Layer 6 of a small transformer language model trained on English Wikipedia (14 layers, counted from 0, width 128).
Take only the direct path to the model's output, skipping the later layers: a vector added to the residual stream pushes a token's score in proportion to its dot product with that token's output vector.

Output vectors of the tokens that the questions are about. A number n stands for (n - 500) times 0.0051.
" 16": 457 501 463 493 489 494 606 479 490 550 522 477 537 456 471 477 456 526 512 506 452 525 557 472 493 519 477 471 516 487 508 513 536 502 518 432 496 471 421 499 533 448 559 474 523 558 445 519 473 436 532 548 518 501 503 487 546 500 479 534 562 482 487 470 511 553 461 559 519 441 515 536 491 470 468 567 423 530 523 505 447 494 505 495 503 491 579 535 487 426 482 574 485 506 530 470 472 503 489 446 470 574 480 475 533 502 390 515 493 498 523 495 463 478 526 452 541 585 493 517 540 444 480 467 575 509 528 519
" County": 424 512 568 559 444 421 538 442 549 481 487 404 516 380 413 434 478 457 546 591 518 476 553 533 494 429 483 551 510 485 508 473 517 492 457 539 464 504 500 534 489 561 496 576 460 470 474 513 511 543 435 557 386 469 455 492 542 580 479 452 553 564 436 467 507 546 451 577 562 462 539 507 571 513 463 600 544 482 576 525 457 438 518 513 525 470 510 510 579 493 529 574 475 595 494 417 484 544 442 442 521 558 485 447 474 494 476 499 463 487 600 447 572 518 544 538 424 488 465 443 469 482 434 494 564 570 448 540
"ow": 396 484 498 574 443 492 506 481 566 473 539 536 478 525 379 484 369 465 562 452 508 448 484 457 534 534 478 444 477 590 506 452 452 545 416 566 581 555 503 533 478 377 505 564 605 524 490 467 452 583 567 394 501 481 508 492 564 534 507 447 444 440 425 499 478 442 475 491 556 452 536 623 509 512 580 551 585 386 542 553 445 429 574 567 587 562 595 440 494 479 545 589 472 430 555 465 432 510 535 423 539 581 496 414 528 362 409 498 477 510 532 557 531 513 506 551 405 473 495 604 506 550 573 476 496 454 486 465
"gin": 500 545 533 366 564 515 509 533 444 588 448 463 537 533 397 540 521 435 519 455 499 479 562 592 551 530 492 394 545 583 464 560 547 494 454 528 488 461 564 478 553 409 635 446 552 523 514 463 473 499 399 501 487 449 511 487 597 573 437 506 501 554 619 552 552 499 536 489 486 569 615 436 577 551 447 537 492 416 415 467 424 508 556 517 628 534 483 505 464 418 425 462 364 544 551 466 355 472 435 500 459 572 566 473 446 497 474 608 575 489 491 577 475 490 443 459 409 475 437 545 497 492 465 467 568 448 442 513
"au": 433 607 557 525 498 481 529 476 536 465 493 401 488 417 453 476 480 352 596 415 409 455 510 506 529 330 470 489 362 567 476 584 501 503 485 534 531 562 474 538 436 467 505 459 557 600 480 498 501 447 407 429 537 534 451 496 592 517 455 461 602 466 541 397 529 450 506 470 426 460 492 565 560 597 586 569 511 540 426 640 393 468 546 469 570 485 568 568 634 535 499 551 453 534 557 515 459 549 491 492 564 448 431 499 472 493 512 427 428 578 512 482 474 518 570 447 484 513 427 557 573 514 474 511 541 546 524 493
" Le": 438 535 512 475 548 468 467 569 521 500 457 450 550 523 479 505 540 492 524 444 505 528 476 500 502 500 487 557 513 508 514 438 509 518 494 539 463 479 503 481 561 552 463 540 564 519 492 502 491 450 489 527 404 495 494 492 485 533 468 462 476 508 499 492 445 519 524 490 430 492 525 480 559 476 526 546 499 513 504 520 474 508 486 534 458 499 492 538 513 539 430 477 500 527 543 512 527 502 458 473 512 488 513 502 455 517 522 511 557 513 541 481 466 492 465 506 418 511 528 495 552 483 490 524 501 506 495 449
" young": 443 447 521 462 445 514 515 507 479 457 496 486 504 504 451 483 429 478 498 462 422 503 513 454 453 585 443 515 513 560 434 523 462 413 463 573 575 508 454 482 504 427 520 420 537 528 468 509 556 429 453 444 462 555 481 491 456 550 457 515 477 548 619 558 463 574 551 515 532 458 511 488 477 528 418 578 373 484 562 549 467 445 581 528 496 504 565 533 546 534 530 543 527 537 563 460 488 561 431 503 553 551 540 504 457 383 437 508 574 496 537 556 559 447 493 382 425 584 519 466 490 476 544 604 505 560 599 456
" And": 441 511 519 430 516 455 499 470 468 545 477 481 570 529 499 463 483 430 475 504 555 542 516 494 449 498 456 450 485 510 493 414 476 507 503 589 503 513 541 495 503 454 481 441 520 548 478 442 519 523 501 494 481 489 503 498 531 573 560 484 501 476 520 565 462 521 492 516 493 484 531 489 581 504 516 574 497 441 504 563 481 498 502 513 516 522 577 522 498 484 491 534 511 536 522 483 478 546 420 456 482 542 462 418 504 480 460 518 543 505 504 564 557 481 487 445 537 550 494 468 483 499 499 552 432 439 556 443
" So": 457 508 544 483 500 408 493 566 521 522 527 550 537 493 533 494 515 509 553 432 521 541 502 477 498 488 535 434 508 478 507 414 462 502 486 524 470 495 510 504 581 528 460 442 509 569 508 511 422 559 545 496 441 458 514 493 460 500 504 479 492 484 503 478 451 541 456 532 467 524 513 451 540 504 506 518 491 515 495 534 507 486 487 553 472 509 545 523 504 486 475 524 499 534 478 479 497 555 514 472 517 487 507 434 470 507 499 566 486 491 536 485 523 517 496 447 492 426 543 464 504 489 461 449 473 571 522 559
" Bur": 411 564 565 474 508 460 470 579 530 535 455 430 491 547 461 433 521 463 522 500 602 529 548 451 501 445 537 516 486 477 477 468 465 521 501 544 530 446 459 482 451 439 465 518 466 566 515 493 527 500 481 416 450 435 526 492 498 534 456 512 432 542 524 512 514 517 519 526 512 542 551 490 534 552 488 544 489 514 530 546 439 554 508 497 516 493 469 477 555 524 522 541 490 538 550 515 450 509 465 483 499 570 474 509 484 521 423 490 555 526 561 582 517 447 542 457 437 474 440 440 518 467 506 528 468 458 543 450
"\\": 227 461 488 470 379 56 631 493 347 551 678 506 425 220 276 415 240 269 892 519 592 498 657 620 333 623 352 382 515 536 403 560 331 421 270 630 740 326 440 484 352 425 505 400 574 666 418 669 698 501 309 570 408 505 466 400 756 675 337 389 331 581 824 695 564 646 272 493 716 550 840 334 607 572 457 971 257 404 530 670 221 493 931 597 793 566 774 479 715 652 349 735 378 730 756 428 220 611 368 170 652 790 527 361 219 342 235 575 643 718 827 713 626 369 461 108 360 466 305 340 474 264 332 683 537 589 568 357
"×": 490 444 592 514 554 439 526 556 502 514 492 516 461 456 577 506 496 525 512 502 429 568 462 464 531 653 504 471 471 453 418 540 325 427 434 491 483 445 507 442 430 496 522 485 504 498 525 551 592 548 489 438 495 502 553 478 467 554 523 358 439 618 558 547 615 574 456 514 608 454 525 449 490 549 427 549 434 460 394 427 519 475 599 499 584 481 462 577 486 549 454 493 444 512 547 579 493 452 460 489 549 550 491 428 411 505 504 491 550 555 515 554 523 500 550 403 450 546 546 482 484 445 502 553 457 514 529 476
" (1": 498 468 531 523 377 476 530 466 418 485 539 572 498 414 524 520 445 530 507 447 574 529 528 508 457 448 454 457 432 489 482 500 520 522 487 484 500 467 474 536 509 432 519 507 538 440 446 611 559 484 509 548 503 546 471 493 534 518 555 497 458 498 486 512 573 517 460 534 553 404 572 444 588 568 556 564 478 528 462 461 472 532 589 487 533 513 541 590 541 505 503 498 469 445 493 484 507 487 471 518 591 533 426 516 501 485 477 477 511 520 556 454 497 467 489 429 495 487 458 478 588 424 455 488 440 502 593 434

Output weights of attention head 0. The head adds the sum of these rows, row i times number i of z. A number n stands for (n - 500) times 0.0026.
o0: 441 638 640 762 706 702 353 364 362 580 494 714 499 311 435 420 546 493 572 744 719 723 380 713 706 499 444 318 493 343 555 531 751 443 490 492 340 582 371 372 543 436 677 354 348 418 686 343 808 505 392 522 608 509 200 594 442 513 482 539 582 264 687 389 561 348 598 290 709 559 579 602 463 506 554 414 530 613 389 802 596 402 555 417 477 504 630 466 850 871 389 422 506 531 514 575 477 489 559 422 542 280 602 437 514 536 431 623 508 441 622 402 811 504 673 383 576 665 223 523 610 504 467 435 576 504 359 516
o1: 628 406 381 666 322 555 460 432 469 384 721 679 431 458 553 402 457 604 284 399 398 526 472 507 613 422 371 561 402 397 269 664 475 365 409 500 515 571 306 736 361 403 533 587 509 464 522 637 619 542 719 599 419 588 735 438 424 417 634 709 464 533 307 375 545 439 432 566 320 487 783 267 454 457 630 520 332 606 362 194 594 551 519 531 569 430 568 486 425 762 343 724 424 491 563 524 579 393 455 517 547 577 413 649 299 404 584 384 552 364 390 539 309 552 564 525 539 446 544 594 462 477 477 611 300 221 735 631
o2: 489 209 546 551 445 611 508 538 437 301 582 671 561 521 653 461 627 459 583 458 469 653 580 589 466 460 514 554 311 593 445 550 420 585 531 403 289 607 641 471 392 325 548 357 527 578 479 449 755 440 585 430 497 780 638 248 508 356 466 438 500 769 405 463 461 560 472 529 616 644 488 628 668 880 494 375 349 733 624 412 498 584 557 668 434 562 701 467 436 586 597 735 638 469 499 598 633 541 442 571 473 606 520 715 358 643 515 685 392 450 535 616 468 552 601 557 641 417 572 415 518 453 592 515 205 454 669 354
o3: 475 267 613 476 365 482 386 345 416 331 446 463 429 441 674 397 405 521 650 375 721 677 752 412 559 411 520 743 665 333 310 267 522 601 391 554 540 310 638 472 525 588 486 438 524 552 537 801 278 477 627 401 660 535 540 511 732 325 420 394 420 584 519 369 500 273 439 617 629 700 363 488 447 525 822 453 467 653 272 448 393 270 513 659 440 326 740 645 414 366 497 457 626 426 683 443 612 520 620 430 493 538 601 612 455 378 436 533 248 670 317 66 448 364 680 468 693 424 499 423 382 549 633 679 460 580 632 440
o4: 552 525 518 561 636 501 628 455 491 479 423 508 640 623 668 305 400 484 288 431 734 691 432 507 549 582 534 576 555 644 627 585 484 445 504 463 446 367 475 455 498 452 470 671 270 435 478 472 922 346 742 604 794 455 501 478 455 719 712 457 275 752 228 479 864 418 555 443 526 576 463 421 464 592 551 503 342 662 557 427 171 670 605 631 483 512 379 519 717 532 408 439 543 474 480 608 541 726 630 538 482 567 471 515 347 402 544 524 594 473 313 566 354 616 735 361 576 592 418 309 587 447 390 623 351 503 663 685
o5: 436 585 689 664 385 443 561 412 368 552 739 367 445 376 467 333 399 560 320 474 534 413 486 450 438 506 478 519 601 736 683 538 666 644 408 419 494 705 492 517 532 545 332 598 559 571 566 503 372 649 542 547 396 426 326 515 525 534 423 409 541 533 431 476 485 334 508 414 330 467 579 444 526 621 370 656 699 464 541 310 460 275 600 385 455 613 535 476 759 558 491 528 399 480 456 421 405 575 425 407 567 443 570 547 679 579 592 436 451 471 535 526 569 457 419 413 482 701 380 484 489 403 640 512 673 642 281 478
o6: 584 468 348 381 466 634 528 603 556 410 465 379 690 894 324 440 552 529 553 411 321 602 189 463 404 415 683 473 549 367 446 522 615 526 547 641 398 631 476 390 511 365 481 231 569 642 367 566 510 419 503 466 310 487 761 454 482 557 365 560 305 612 685 456 638 671 728 371 484 445 659 494 494 784 488 511 578 525 591 596 317 462 489 556 390 463 624 434 467 275 524 528 452 562 584 463 607 466 516 421 389 478 370 598 637 658 418 439 511 304 524 416 600 393 590 489 520 700 307 521 557 804 478 376 639 601 459 333
o7: 508 529 543 446 432 594 737 474 653 368 646 439 632 357 519 269 505 357 677 594 611 396 617 388 735 526 545 604 636 515 475 597 424 322 474 535 417 527 503 565 409 815 252 738 528 477 371 577 560 282 496 412 241 415 794 490 493 537 364 438 571 593 495 520 634 402 624 495 502 546 445 485 217 519 500 594 497 631 376 570 549 560 508 604 510 506 622 505 615 715 546 475 527 477 512 471 335 540 633 467 499 393 466 483 481 406 473 388 590 457 525 654 528 525 764 416 520 465 472 231 177 368 592 533 480 389 390 408
o8: 516 530 721 484 645 613 483 344 598 512 438 499 558 701 661 436 505 516 445 478 522 645 618 421 547 455 560 436 293 576 438 374 547 443 546 751 467 627 614 675 561 583 416 498 671 512 624 499 545 468 557 488 330 375 699 510 529 624 617 485 557 542 504 437 448 429 513 521 466 479 467 510 603 562 627 444 556 532 363 415 793 616 649 543 530 354 511 458 367 359 552 547 507 564 515 508 559 629 402 453 389 494 466 403 415 441 379 472 523 526 545 572 621 489 783 382 658 466 514 388 538 394 659 561 653 458 563 510
o9: 655 624 532 545 285 257 517 320 337 398 504 704 229 444 825 607 518 714 408 551 683 445 499 470 628 681 378 504 592 402 554 501 617 601 496 566 499 703 713 450 321 529 622 622 637 497 697 652 441 678 509 505 521 518 613 693 398 312 540 440 267 642 327 479 512 255 377 711 408 693 641 371 617 538 561 386 633 453 524 421 467 456 377 716 680 328 587 487 607 415 661 387 532 512 463 585 613 208 564 442 369 481 551 500 372 314 529 558 423 553 496 226 491 508 538 415 451 279 384 467 286 687 507 537 735 505 753 589
o10: 759 514 469 530 506 510 433 440 367 613 564 474 299 472 457 377 345 538 464 479 500 427 395 531 611 600 565 652 685 186 591 646 402 523 586 556 664 474 446 454 280 428 530 727 474 579 271 518 643 439 561 581 595 218 529 395 554 481 588 458 478 539 448 509 874 565 919 411 763 592 621 322 358 382 550 589 437 446 524 352 554 544 502 526 537 569 379 569 460 446 497 623 365 349 679 517 409 592 599 421 473 529 369 502 279 499 255 503 587 604 527 428 130 526 582 486 454 386 446 468 116 289 560 643 565 406 419 691
o11: 372 539 585 344 727 536 626 374 481 373 599 405 496 507 401 680 481 407 566 440 430 658 534 577 402 545 650 438 355 701 582 428 541 335 485 540 590 717 394 376 607 404 338 594 513 680 495 315 527 402 520 450 223 643 501 621 446 469 544 361 718 599 459 491 206 560 377 634 347 592 399 563 474 575 466 461 638 397 248 640 585 520 501 330 401 437 651 526 299 329 789 333 409 652 675 546 368 495 224 553 543 346 494 435 515 668 612 415 341 587 817 706 837 377 372 516 612 508 573 462 633 430 745 505 732 459 378 338
o12: 522 627 290 498 461 309 632 701 332 504 426 803 522 597 588 420 488 655 597 490 539 668 687 494 469 430 422 333 615 435 488 441 501 430 425 594 379 351 493 515 532 435 546 662 534 382 697 493 704 768 578 487 741 402 390 266 610 267 469 343 353 514 410 492 572 520 516 195 499 579 734 505 551 427 408 523 474 734 634 206 578 591 592 500 297 527 497 365 290 523 417 572 525 439 477 610 514 150 671 408 536 483 587 537 537 489 264 528 437 483 409 580 327 422 612 559 472 457 611 376 558 501 409 642 435 343 519 699
o13: 397 463 246 402 528 530 589 562 364 682 629 403 550 661 587 655 429 495 460 612 672 366 263 395 382 598 394 585 553 572 540 766 420 438 416 513 609 386 262 367 572 413 590 328 441 653 356 549 364 496 545 515 583 678 688 648 518 655 757 698 355 479 634 572 508 716 286 565 851 463 572 518 610 528 350 470 440 553 556 453 404 559 528 583 387 541 525 417 592 451 542 525 446 496 701 344 649 360 466 568 768 509 329 573 519 720 292 694 335 738 456 716 426 573 357 556 485 708 466 714 422 425 708 621 541 313 473 399
o14: 260 584 358 467 449 410 653 316 602 446 542 629 605 495 416 432 549 517 348 586 401 380 667 451 611 317 456 491 429 642 573 432 612 844 414 556 455 831 458 511 825 708 690 384 567 574 401 493 503 656 556 226 562 726 564 700 429 310 487 386 316 345 414 625 519 461 427 324 255 461 631 380 787 635 472 549 723 422 525 676 418 414 332 602 430 583 637 408 672 325 399 381 536 535 285 738 544 534 262 500 500 402 425 529 626 582 856 498 572 438 556 532 850 592 527 569 274 464 523 447 590 496 451 569 502 737 456 450
o15: 541 626 449 456 530 411 310 499 377 191 477 601 430 482 480 573 344 550 361 490 423 472 425 508 553 608 482 515 832 403 406 560 392 464 692 648 559 547 469 439 493 412 561 433 389 375 463 342 607 557 542 512 435 585 529 549 546 389 571 521 456 486 434 340 300 632 313 527 701 764 553 499 531 603 437 418 601 638 392 530 541 526 387 526 487 567 644 562 303 441 680 628 419 450 573 418 428 500 413 462 493 352 424 446 465 476 429 560 563 473 665 469 478 408 356 569 595 539 398 476 380 479 450 490 413 449 533 577
o16: 396 341 634 721 485 655 673 610 243 292 382 642 424 433 523 239 526 425 628 354 607 365 677 440 630 550 541 529 677 428 523 610 472 384 629 389 58 614 544 444 456 646 424 520 576 376 385 406 731 458 421 418 599 521 465 477 438 500 626 493 327 328 550 406 553 645 476 394 657 487 494 502 635 617 529 392 403 717 415 467 421 350 364 491 610 589 325 417 565 620 287 402 688 416 422 413 475 516 589 551 402 604 467 478 126 451 527 487 373 349 411 416 564 661 317 393 497 699 443 473 484 516 348 457 392 700 301 452
o17: 589 508 603 390 408 696 533 401 513 588 658 398 477 472 409 356 458 534 478 569 507 450 568 331 648 641 530 503 461 610 435 305 426 632 494 560 587 700 728 487 483 675 456 623 621 874 472 549 487 333 417 559 418 291 489 574 515 573 599 501 681 569 553 614 687 480 723 508 203 562 607 345 461 240 532 550 462 431 528 523 605 529 505 528 492 321 442 494 396 479 556 259 513 657 496 724 453 656 480 575 520 581 520 540 495 478 464 363 516 438 545 518 569 449 693 693 534 522 552 499 621 586 467 539 697 325 257 551
o18: 680 557 547 537 525 685 521 520 353 659 553 551 469 351 237 329 447 523 455 443 798 327 521 553 585 307 659 547 294 493 561 555 434 390 601 699 407 709 580 627 516 426 555 482 581 403 427 807 561 546 760 557 313 192 574 494 624 706 431 575 271 315 694 552 529 729 753 448 640 439 523 256 537 112 624 506 662 640 401 652 487 463 616 356 398 514 539 338 657 822 529 512 211 413 489 394 376 619 682 592 451 319 545 536 449 520 452 563 269 577 855 508 640 447 517 324 504 558 230 842 350 328 616 329 409 333 183 510
o19: 476 502 424 571 464 510 402 491 394 525 515 764 502 376 719 631 613 559 786 503 746 454 408 387 455 522 505 366 461 535 514 541 710 280 613 439 605 367 494 239 701 559 511 448 365 576 450 306 469 518 409 481 683 544 315 442 461 502 478 527 566 425 272 554 758 562 423 403 593 190 282 846 549 844 526 318 511 715 393 484 676 599 725 384 518 478 426 478 432 425 453 571 409 536 554 427 611 347 384 495 431 669 455 523 630 620 547 509 371 404 532 520 395 310 665 604 423 593 327 513 750 32 571 262 703 301 558 302
o20: 181 480 495 527 366 567 626 435 211 308 442 568 626 399 679 520 318 320 252 505 124 580 442 574 337 455 743 682 377 341 398 305 756 403 464 493 615 484 481 466 618 303 414 502 355 591 398 451 720 500 538 712 561 738 306 352 395 609 807 404 173 737 211 600 535 750 272 411 372 610 363 504 431 746 401 531 297 648 472 360 729 375 550 527 249 442 466 488 468 389 509 306 627 483 560 604 650 437 463 596 493 539 564 368 546 809 540 386 771 334 541 681 565 485 346 592 567 550 624 569 579 567 672 696 321 676 269 431
o21: 482 372 424 523 493 500 443 513 437 512 513 419 499 470 545 469 421 667 628 324 318 636 352 313 368 580 613 555 417 558 398 621 503 599 591 330 568 641 566 380 446 249 474 336 394 739 404 581 653 621 566 396 514 588 464 449 563 394 317 330 546 553 535 563 599 513 469 367 600 305 318 558 473 502 323 435 539 285 601 664 561 392 499 428 487 406 659 459 430 465 614 445 427 545 547 542 393 474 596 497 504 417 567 611 713 575 455 600 615 532 423 659 541 302 463 525 731 608 395 598 444 475 560 341 449 363 417 598
o22: 424 585 392 443 429 621 437 531 754 509 670 488 486 527 402 517 462 469 518 440 487 404 441 396 427 446 472 632 575 261 413 657 461 471 583 601 475 559 470 602 486 543 384 587 667 660 321 525 182 376 498 399 502 561 551 609 562 551 364 402 397 434 514 507 506 482 410 371 541 405 632 717 466 673 504 642 517 652 592 503 336 385 524 403 489 440 236 574 587 371 509 668 452 587 561 438 398 599 528 458 284 781 377 487 560 385 566 543 565 445 340 497 470 523 496 556 402 503 520 653 568 400 623 495 533 673 663 568
o23: 480 689 487 587 674 513 351 474 485 450 743 649 365 311 594 518 510 551 539 607 561 367 644 585 489 373 415 402 634 505 351 589 306 549 492 589 565 316 306 441 487 517 713 487 484 373 545 447 385 596 559 540 652 501 368 355 606 437 499 637 607 461 520 490 432 620 243 400 680 587 497 520 515 458 511 549 373 538 627 472 519 438 325 531 468 529 451 304 388 570 319 437 351 586 604 387 401 536 659 471 689 309 594 508 391 606 626 700 476 763 449 302 481 458 573 550 607 682 572 613 508 812 405 506 315 473 407 494
o24: 509 551 485 496 314 480 504 476 524 565 546 365 484 528 592 442 523 427 429 412 204 415 395 528 434 485 587 609 629 532 590 469 465 383 451 583 547 423 300 467 350 460 564 584 364 549 453 455 632 337 480 424 218 427 481 301 389 373 758 408 573 642 581 374 555 484 557 517 599 433 618 582 294 495 340 562 532 450 618 546 530 386 570 436 561 476 193 580 522 378 514 602 592 262 565 423 584 555 519 651 409 662 478 448 534 431 474 412 659 361 409 375 580 275 818 473 522 559 452 473 276 286 744 534 522 806 551 564
o25: 442 387 460 509 428 279 526 471 358 477 492 759 605 681 566 376 816 468 410 460 566 653 582 379 412 355 530 451 466 724 451 503 586 411 485 333 475 660 726 459 346 533 591 351 561 524 692 601 406 545 528 323 442 626 417 300 409 587 495 630 539 528 518 381 584 473 352 473 496 393 499 621 673 531 330 480 491 337 603 615 401 398 257 286 462 591 638 437 668 525 379 390 458 582 335 304 671 534 289 619 543 357 513 585 431 514 732 548 424 319 390 512 635 553 440 626 467 481 570 649 714 473 454 196 133 362 474 615
o26: 454 417 505 696 531 420 383 362 436 322 656 724 547 611 581 713 543 433 751 491 350 487 484 479 778 461 631 450 489 582 411 653 488 432 476 461 484 834 520 446 575 521 479 609 496 291 596 549 569 611 712 309 457 555 588 451 521 477 405 362 601 514 533 429 446 640 394 398 443 341 550 611 655 381 496 443 514 503 336 497 590 551 607 452 423 356 487 331 342 566 444 488 329 385 552 621 479 638 394 616 466 415 544 452 421 644 603 478 532 474 456 626 534 555 356 531 429 475 614 660 558 315 464 589 453 499 595 307
o27: 581 612 398 552 472 519 388 590 521 334 346 598 615 406 569 563 456 318 523 546 443 519 541 646 534 295 366 526 525 395 402 383 579 620 636 539 548 408 489 667 531 494 657 720 414 159 710 443 554 424 489 586 558 594 413 579 480 555 664 683 544 701 434 537 521 459 363 439 348 638 501 464 486 596 779 718 503 455 515 265 694 526 501 448 510 705 546 523 615 427 744 713 396 370 528 338 472 398 462 490 563 572 570 767 537 567 630 362 530 509 645 230 421 625 455 466 553 478 378 388 432 358 667 451 306 436 521 587
o28: 662 799 270 467 372 384 377 377 590 485 718 617 215 254 356 474 503 171 623 602 650 259 604 544 558 458 444 760 715 444 673 469 509 451 410 363 409 589 404 324 492 586 502 538 460 399 248 408 369 531 454 599 131 636 586 377 480 415 536 415 677 469 522 443 528 385 632 473 368 594 417 395 393 716 554 696 446 430 631 829 801 453 397 301 396 647 717 439 633 603 245 476 252 541 444 525 313 234 591 666 545 632 546 621 678 745 642 380 216 492 595 569 308 508 608 402 412 632 498 522 505 289 687 569 622 436 653 584
o29: 227 337 532 382 798 373 359 544 568 381 345 444 735 492 313 594 282 362 564 501 297 824 427 580 587 468 347 610 372 423 454 421 604 400 521 522 467 547 438 526 516 214 539 403 279 567 617 256 694 543 249 555 532 649 383 468 392 551 352 327 704 503 717 376 306 540 464 306 450 433 264 607 615 490 443 669 573 382 611 698 582 600 601 528 416 538 481 683 447 497 502 594 498 493 371 432 693 484 575 441 625 489 557 475 502 579 614 379 660 320 650 687 613 707 412 437 335 540 544 337 531 482 780 575 637 532 484 207
o30: 476 449 700 295 710 358 567 419 627 528 338 398 597 720 517 436 500 332 578 562 588 657 475 493 377 530 443 450 353 537 571 339 391 451 558 678 723 322 452 708 597 784 517 566 459 528 142 495 447 334 318 473 581 565 426 588 582 478 578 513 785 458 620 667 498 463 518 778 452 569 494 442 474 259 365 638 557 482 427 560 465 546 568 471 619 410 560 678 396 374 528 277 784 518 667 446 592 461 334 525 491 558 376 426 363 529 519 394 472 495 816 462 756 611 640 752 508 554 463 386 525 650 509 510 561 571 230 453
o31: 889 693 451 773 478 433 760 662 320 678 369 539 346 377 544 395 562 432 458 648 491 389 407 465 833 739 555 521 404 487 474 568 524 544 560 408 416 423 249 406 463 587 559 617 533 485 423 593 616 465 922 639 564 626 602 426 623 376 734 526 513 650 509 625 701 598 507 401 590 386 650 441 381 580 457 648 273 592 436 175 494 667 613 638 536 573 513 571 402 496 380 517 537 291 457 497 461 480 545 423 431 635 678 429 435 681 403 469 742 281 537 484 499 542 611 502 395 622 535 715 517 570 446 567 533 267 662 400

Each question shows a token from some text and the vector z that the head gathered there. A number n stands for (n - 500) times 0.0072.

"c": 432 354 486 541 616 622 564 445 641 560 365 435 488 477 629 402 534 396 569 390 464 384 448 472 486 477 478 388 320 528 518 567
Which two tokens does it push up most, strongest first? " So", " And"

" |": 332 362 496 477 494 505 709 439 535 441 412 448 443 504 454 328 424 470 571 578 362 465 581 528 499 500 421 466 442 485 528 665
Which three tokens does it push up most, strongest first? "gin", " 16", " Bur"

"un": 412 368 486 524 489 596 448 503 760 579 303 547 512 471 591 382 528 463 508 592 501 333 401 460 445 548 509 517 413 517 559 563
Pushed down most: "\\"

" ": 303 469 622 624 852 375 580 552 633 648 564 255 606 367 239 266 616 481 491 461 539 368 419 357 582 493 432 454 245 421 436 956
Which two tokens does it push up most, strongest first? "×", " (1"

"v": 340 346 576 619 622 490 599 541 626 542 436 438 499 470 474 341 544 432 572 517 510 431 475 432 518 511 449 462 373 504 550 668
Which three tokens does it push up most, strongest first? "×", " Bur", " (1"

"Q": 300 467 606 643 764 417 653 499 647 635 489 285 526 362 363 314 640 466 491 446 526 354 441 373 516 510 459 474 254 456 466 832
Which three tokens does it push up most, strongest first? "×", " (1", " Bur"

"wi": 414 292 452 530 640 577 653 440 555 479 412 363 439 436 653 369 591 370 526 371 478 382 542 403 513 479 415 339 342 578 458 530
Which of these tokens does it push up most? " Le"

" 5": 292 490 527 540 673 443 654 430 570 527 540 296 509 536 397 355 544 362 537 532 574 450 504 462 496 487 420 515 352 428 498 792
Which of these tokens does it push up most? "×"

"or": 472 414 486 563 488 700 460 468 597 514 420 477 458 474 533 384 541 496 582 485 327 402 501 591 433 524 516 426 408 501 542 467
Which of these tokens does it push up most? "au"

" 11": 388 370 519 597 617 501 656 484 482 478 425 408 443 515 422 394 584 414 562 460 450 404 487 464 514 489 446 431 392 532 523 588
Pushed down most: "ow"

" 8": 391 366 505 546 639 508 540 512 576 580 492 368 556 509 531 445 519 440 517 434 459 387 462 465 475 433 368 434 405 555 596 758
Which three tokens does it push up most, strongest first? "\\", "×", " Bur"

"0": 303 512 565 660 630 454 475 417 472 765 517 239 654 427 319 387 569 377 530 536 429 356 450 434 504 522 442 535 452 396 365 871
Which of these tokens does it push up most? " (1"

"50": 348 532 523 593 621 537 564 432 487 533 540 320 563 529 438 456 599 358 548 457 487 296 472 525 494 528 407 548 420 446 471 684
Which two tokens does it push up most, strongest first? " (1", "×"

"e": 347 345 570 522 502 470 604 540 629 603 308 510 478 575 663 419 449 443 458 432 517 453 420 419 493 468 472 446 377 563 586 680
Pushed down most: "\\"

":": 356 380 545 589 641 496 628 408 620 571 476 353 506 491 391 403 555 386 490 437 450 374 474 459 510 479 422 438 273 555 528 686
Which of these tokens does it push up most? "×"

"s": 404 296 447 497 564 664 541 460 615 549 308 494 485 430 689 328 481 464 529 404 588 466 443 394 435 515 407 418 310 619 601 572
Pushed down most: "\\"

"i": 346 369 555 539 505 503 535 446 629 546 364 488 464 572 610 393 403 433 465 476 464 509 441 474 404 546 453 408 352 583 594 652
Which of these tokens does it push up most? " And"

" not": 398 294 580 593 427 556 610 471 691 407 280 630 451 572 592 455 496 398 538 487 526 481 450 460 434 514 483 535 497 646 595 436
Pushed down most: "×"

"k": 432 346 477 583 519 556 629 393 543 569 307 434 410 496 587 386 487 370 517 448 404 425 510 493 446 550 430 468 395 530 548 564
Which of these tokens does it push up most? " So"

"ard": 396 296 478 630 538 621 551 485 614 564 285 481 434 471 571 424 494 448 546 342 414 369 479 512 458 549 377 510 367 488 561 455
Pushed down most: "×"

"\n": 360 252 477 522 453 546 698 502 648 398 387 490 442 552 454 386 495 451 546 580 390 464 559 481 481 473 434 478 426 531 580 573
Which of these tokens does it push up most? "gin"

" did": 369 344 547 534 466 545 679 452 641 430 313 567 448 578 611 418 482 392 568 487 468 417 497 455 443 516 467 535 441 621 597 485
Which of these tokens does it push up most? " And"

" p": 303 501 539 490 610 396 588 396 550 550 528 361 634 650 507 456 479 291 533 537 607 339 522 504 502 554 482 510 417 467 506 845
Pushed down most: "au"

"id": 407 383 498 528 471 561 628 536 616 549 387 474 413 462 541 417 541 486 652 461 323 450 503 454 421 520 486 472 436 487 637 529
Which of these tokens does it push up most? "au"

"vi": 299 310 492 579 488 526 647 452 690 535 415 495 464 529 629 433 452 470 561 438 431 408 511 476 468 437 453 481 389 521 576 512
Pushed down most: "×"

"ol": 456 385 461 506 477 659 508 547 596 539 362 468 465 558 578 406 511 498 632 537 467 426 534 535 503 583 462 467 490 391 582 585
Which two tokens does it push up most, strongest first? " County", "au"

"d": 357 327 458 513 683 599 684 511 623 393 402 392 462 516 446 444 587 329 533 486 549 484 550 437 575 519 459 488 314 520 534 591
Which two tokens does it push up most, strongest first? " young", " Bur"

".": 375 424 569 624 686 590 489 408 526 523 560 352 640 569 402 504 580 268 526 513 527 351 467 533 511 540 442 607 451 476 433 670
Which of these tokens does it push up most? " (1"

"her": 372 261 517 508 495 596 576 482 621 501 357 523 419 536 604 415 447 433 520 422 436 467 438 449 466 512 406 406 344 624 638 589
Which of these tokens does it push up most? " And"

"on": 425 328 497 640 498 618 590 459 657 505 375 460 452 521 515 402 518 454 538 478 381 394 495 482 500 538 444 447 358 502 573 418
Pushed down most: "×"

"ual": 352 305 453 579 423 672 581 471 579 554 431 421 446 471 593 451 449 507 536 448 427 525 469 438 443 409 464 448 422 562 557 574
Which of these tokens does it push up most? "ow"

" m": 308 563 554 597 813 415 536 443 566 590 649 173 533 548 391 441 753 305 563 482 721 341 479 477 570 522 470 513 215 425 431 842
Which of these tokens does it push up most? "×"

"at": 438 317 518 549 459 586 596 520 688 513 328 552 365 431 536 464 510 510 548 443 356 467 478 441 411 505 483 474 396 502 577 572
Which of these tokens does it push up most? "au"

"59": 374 443 572 605 695 532 559 406 568 550 535 333 591 521 391 455 574 320 516 493 509 351 468 513 512 525 429 550 378 485 449 723
Pushed down most: "au"

"ot": 439 307 517 533 473 598 518 467 599 583 391 522 426 581 632 461 485 489 541 477 453 399 444 506 415 533 452 444 407 541 586 579
Pushed down most: "×"